Layer 7 of a small transformer language model trained on English Wikipedia (15 layers, counted from 0, width 96).
A neuron's activation on a vector x is SiLU(gate . x) times (in . x), where the dot is the dot product.

Input weights of the MLP neurons that the questions are about. A number n stands for n times 0.0012.
n72 gate: -71 146 -146 41 -77 4 -14 122 -143 -123 58 68 -217 25 -160 -115 -51 -10 -78 -4 62 -17 -80 110 -7 24 40 56 -125 36 -57 -269 -132 14 11 4 -154 60 207 143 88 -194 -25 108 97 106 107 -77 -120 154 -89 39 -25 -7 -106 -91 33 0 180 95 117 -207 163 11 -10 -155 -11 99 171 -68 137 -140 -17 4 -121 -193 -246 101 -258 -76 178 -203 198 0 17 63 -164 171 62 -71 132 -292 -100 -59 115 -167
n107 gate: 106 -100 -96 30 9 282 -88 165 101 45 202 89 -34 88 124 95 -188 -42 164 -4 14 -156 26 -14 -49 86 113 -267 -22 -158 116 -133 74 -36 103 107 -80 110 23 227 -185 -205 -108 214 151 -24 -164 55 411 213 -23 -131 -66 31 186 -241 144 31 53 -355 -75 -115 53 -9 155 -193 -178 109 14 154 -36 87 13 -18 -65 -310 199 144 -276 268 -52 267 -49 214 -74 -61 -98 -138 14 -23 -47 205 -28 -246 -59 -317
n139 gate: 161 -89 -45 180 166 35 43 -106 -160 -207 141 144 -4 47 -420 -119 9 251 -22 13 116 -58 -132 -36 -138 -17 226 38 17 -128 96 134 21 -207 44 -35 83 -168 160 166 219 -192 127 -294 -148 88 -59 -27 220 102 54 -111 111 139 -58 111 -9 238 103 -4 82 -37 151 -136 -109 -5 121 160 244 117 -31 -27 -63 -9 151 286 66 105 232 152 -111 -274 -293 89 26 -119 -313 -212 -58 -104 41 -254 23 -63 -79 106
n169 gate: -63 -50 -118 -192 -200 -93 105 -17 -10 134 58 57 140 61 18 -39 68 -251 478 -164 163 84 108 -100 -246 251 274 74 0 -126 257 22 108 201 13 40 119 -44 140 4 -148 -317 4 -156 26 89 205 -119 -144 181 101 139 -109 -35 194 122 -13 308 26 -117 -74 279 101 298 -13 -19 -150 -397 68 -47 80 155 -73 9 -81 -82 242 -4 -21 -30 125 36 4 -65 125 -39 9 114 45 303 65 -167 -96 -142 80 -86
n72 in: -191 181 -116 186 66 -198 -152 55 -100 -57 256 -24 147 44 -204 43 4 -4 20 158 152 -91 -28 29 -28 -8 135 237 -35 20 -170 36 12 -98 227 -393 -4 -291 16 28 20 -12 162 106 149 -34 0 -125 64 177 -205 -186 -301 28 119 -34 -16 -80 52 -162 -24 -91 8 -158 164 -94 -149 45 259 -131 -77 141 -47 -95 194 -12 -29 8 38 -187 -55 54 -132 -67 -39 -51 -129 -157 189 -38 -158 -58 -204 -289 -204 -75
n107 in: 48 -87 -74 -216 70 -30 29 25 50 -253 -26 -38 -90 -105 278 37 -157 -160 147 199 -43 -148 -70 -122 -97 -16 4 137 161 107 4 -21 33 124 68 183 -241 -54 -91 46 96 -130 -30 -37 86 184 0 -153 75 -141 106 37 246 314 108 169 4 -80 21 187 -75 209 231 38 221 143 333 4 -138 284 -77 -13 -78 -113 139 -87 189 158 40 62 25 -83 29 178 -29 29 -13 -392 -271 -251 22 -156 -180 -75 -73 227
n139 in: 17 47 -123 -102 -114 88 36 31 -164 56 -60 -138 -53 224 256 0 -265 -52 41 69 -9 104 -4 -213 -137 257 393 267 99 -121 -42 -333 180 56 111 -23 -272 45 -42 -266 64 170 -167 131 -76 -337 147 -185 178 49 211 18 -100 -92 150 61 209 -119 -109 -272 -123 -49 64 260 325 131 -151 47 -216 207 -69 24 -223 -193 -62 -32 280 -51 -241 -107 49 142 210 -27 40 234 32 -28 -84 86 78 -118 38 67 37 -36
n169 in: -264 -111 -246 18 -49 -132 -56 -14 -209 -91 185 -42 86 -117 -108 -50 -68 170 243 -274 193 125 -51 -261 56 5 -163 14 -147 139 -71 -219 198 -29 171 -213 0 163 211 -28 -200 -232 -175 175 142 240 -155 -68 -145 166 -93 -23 -97 94 -77 -54 291 342 -79 260 42 -10 14 100 0 -175 9 -19 86 18 152 82 -78 193 168 65 -153 -152 -63 -237 134 29 -219 -263 46 -166 -61 -183 235 -191 70 -328 -107 -93 257 -321

Each question shows a token from some text and the vector x that enters the MLP there. A number n stands for n times 0.0087.

"===": 9 164 -119 -63 35 11 -99 -83 -226 94 -38 -56 11 165 11 109 -65 -112 -53 -41 -49 59 -80 4 32 -34 -291 -63 -84 -117 37 -53 190 -59 38 166 132 -18 -77 -71 -170 83 -6 -228 10 -84 55 333 -23 44 -45 -43 36 -2 69 -52 -2 22 -166 20 -134 40 54 49 -138 102 -127 152 24 -93 31 -36 -58 116 172 84 -13 128 -20 -62 -12 57 -136 -85 19 -79 -148 -23 -176 -53 -141 -55 -39 -8 1 -12
Which of these neurons fires most? n107

"State ": 38 131 100 -7 25 46 93 6 -127 80 -26 -33 -92 -42 3 65 -183 -61 -156 -29 -79 131 -80 8 -74 -47 -108 -137 -143 -61 -4 -119 44 77 81 216 42 25 -39 -24 -110 90 53 -196 47 -182 148 311 -12 96 -179 105 -51 44 -49 -206 36 -11 -104 -40 -127 -17 40 105 -44 70 27 114 80 -3 -55 -34 -234 49 163 -7 -104 -36 35 -53 82 -32 -151 9 -124 53 -126 -149 -165 -111 -1 -52 -8 116 -30 82
The two highest activations, in order: n139, n169

"Tur": -129 120 13 150 -15 -64 150 -132 57 33 23 17 61 -65 -62 48 -192 -224 -62 40 -203 -63 -98 153 17 -31 -151 163 -97 -131 187 -78 86 -85 -92 8 12 -134 64 7 -94 16 0 97 21 -123 113 54 -80 5 -201 192 -57 -59 -20 -89 218 38 66 21 -112 -161 200 -6 -135 134 17 -59 80 -37 29 -56 -152 -24 42 -6 -104 72 67 -29 -181 -111 144 -20 -58 -92 -196 -151 -36 -161 -109 -78 -7 141 -174 -10
Which neuron fires most, and how strongly? n72, at about 3

"a ": -15 98 -78 31 8 -58 76 35 -94 17 -60 -114 3 58 -69 -73 -185 -109 187 35 -21 -20 98 22 -50 -17 -81 -64 -233 -99 -45 -90 116 88 -113 62 179 11 29 29 -171 12 -53 -132 31 -77 254 291 56 45 23 -72 -59 46 168 -77 48 165 -82 -57 -6 -128 86 145 -54 70 14 -41 91 37 73 1 -65 -10 222 154 -150 45 15 -85 52 21 -156 -200 -265 -60 -129 -27 -163 -40 38 -78 -104 91 -86 -44
Which neuron fires most, and how strongly? n169, at about 7.1

"ack ": 121 177 16 96 68 -98 216 -213 -161 -13 -31 4 -137 17 -132 92 -109 -157 -89 -43 -129 108 -153 24 9 -144 -173 -49 -80 -112 -85 -145 73 52 -84 33 -48 35 23 -20 -4 177 90 -225 49 -5 -100 329 77 58 23 140 -134 51 36 -15 33 40 86 -107 -70 -151 42 80 24 62 99 -46 47 12 -67 -102 -104 78 169 27 -15 -55 -14 -61 6 -57 -89 -57 -135 -127 -8 14 -32 -98 -38 -146 34 10 -62 -8
Which of these neurons fires most? n107

"|": -69 182 -17 -72 171 43 80 -37 -39 129 32 -92 -9 26 -61 -47 -214 -26 47 3 -135 129 -120 110 -141 13 -82 -11 -172 -81 12 28 217 -10 -84 158 -8 -145 62 -12 -81 167 60 -127 91 -98 84 265 17 77 -40 -89 8 5 -21 -43 122 117 81 -145 37 -120 66 7 -85 140 -77 -8 -42 47 -24 -91 -219 88 90 44 49 24 40 7 -27 -19 61 85 90 -6 -282 -113 -132 -107 -121 10 -6 95 30 -123
Which neuron fires most, and how strongly? n139, at about 2.8

"p": 52 97 10 -34 150 -42 193 -91 143 37 -152 28 116 -25 -96 69 -85 -105 28 -183 21 70 -87 104 -105 -156 -186 -117 -14 20 149 -65 0 -12 44 9 26 8 20 -88 -107 38 9 -32 114 -218 166 38 -88 183 -110 132 50 -23 -50 -79 77 186 -26 -129 27 -112 58 79 -44 85 59 -124 124 75 -8 -27 -74 239 -134 -121 -25 -184 -22 -86 -230 -40 -48 -99 107 21 -63 38 -83 -66 -136 -122 -241 116 21 -191
Which of these neurons fires most? n169

"as ": 140 125 -113 -2 40 17 33 146 -126 46 -101 -114 -71 52 -8 -11 -159 -88 72 -60 -86 62 21 31 -39 -160 -107 -73 -127 -82 9 -37 18 96 -111 204 109 3 -8 48 -120 83 -8 -357 60 -53 252 293 24 -2 -37 94 -83 -10 82 -82 83 73 49 -43 -14 -72 -55 -29 25 43 8 -98 -25 53 22 -22 -15 7 292 73 -271 -48 52 -31 110 -46 -129 -234 23 -62 -210 -35 -120 -147 -67 -104 80 68 -22 -154
Which of these neurons fires most? n107

"es ": -70 183 113 45 88 -135 139 46 -125 15 13 -37 -126 66 -70 -71 -123 -118 0 -86 -43 124 -130 -13 -107 -27 -93 -137 -51 -132 -37 -63 119 114 -151 98 -9 -21 62 53 -42 76 57 -152 4 -175 46 374 7 105 -140 128 -55 -59 69 -64 -8 58 -2 -61 -59 -71 20 21 176 141 135 -96 9 -50 81 -79 -78 136 53 -177 -136 -39 103 22 115 -6 -124 6 -53 -33 -52 -44 -71 -104 -15 -123 -20 113 27 -74
Which of these neurons fires most? n107

"in ": -37 126 -41 106 93 57 150 17 -169 49 51 -110 -53 154 94 37 -80 -176 38 -15 42 31 4 -58 -56 66 -173 -11 -175 -19 128 -26 120 133 -89 109 -69 -32 -25 2 -48 65 95 -227 31 -110 44 323 31 66 -161 -105 -78 -86 -42 -201 52 97 -217 -7 -146 -165 -38 16 -87 62 -121 -109 140 -22 -36 -2 -28 124 88 126 -88 19 -75 -37 26 -39 -167 -24 -7 -42 -96 -67 -212 -66 13 -53 -53 53 -103 97
Which neuron fires most, and how strongly? n169, at about 0.12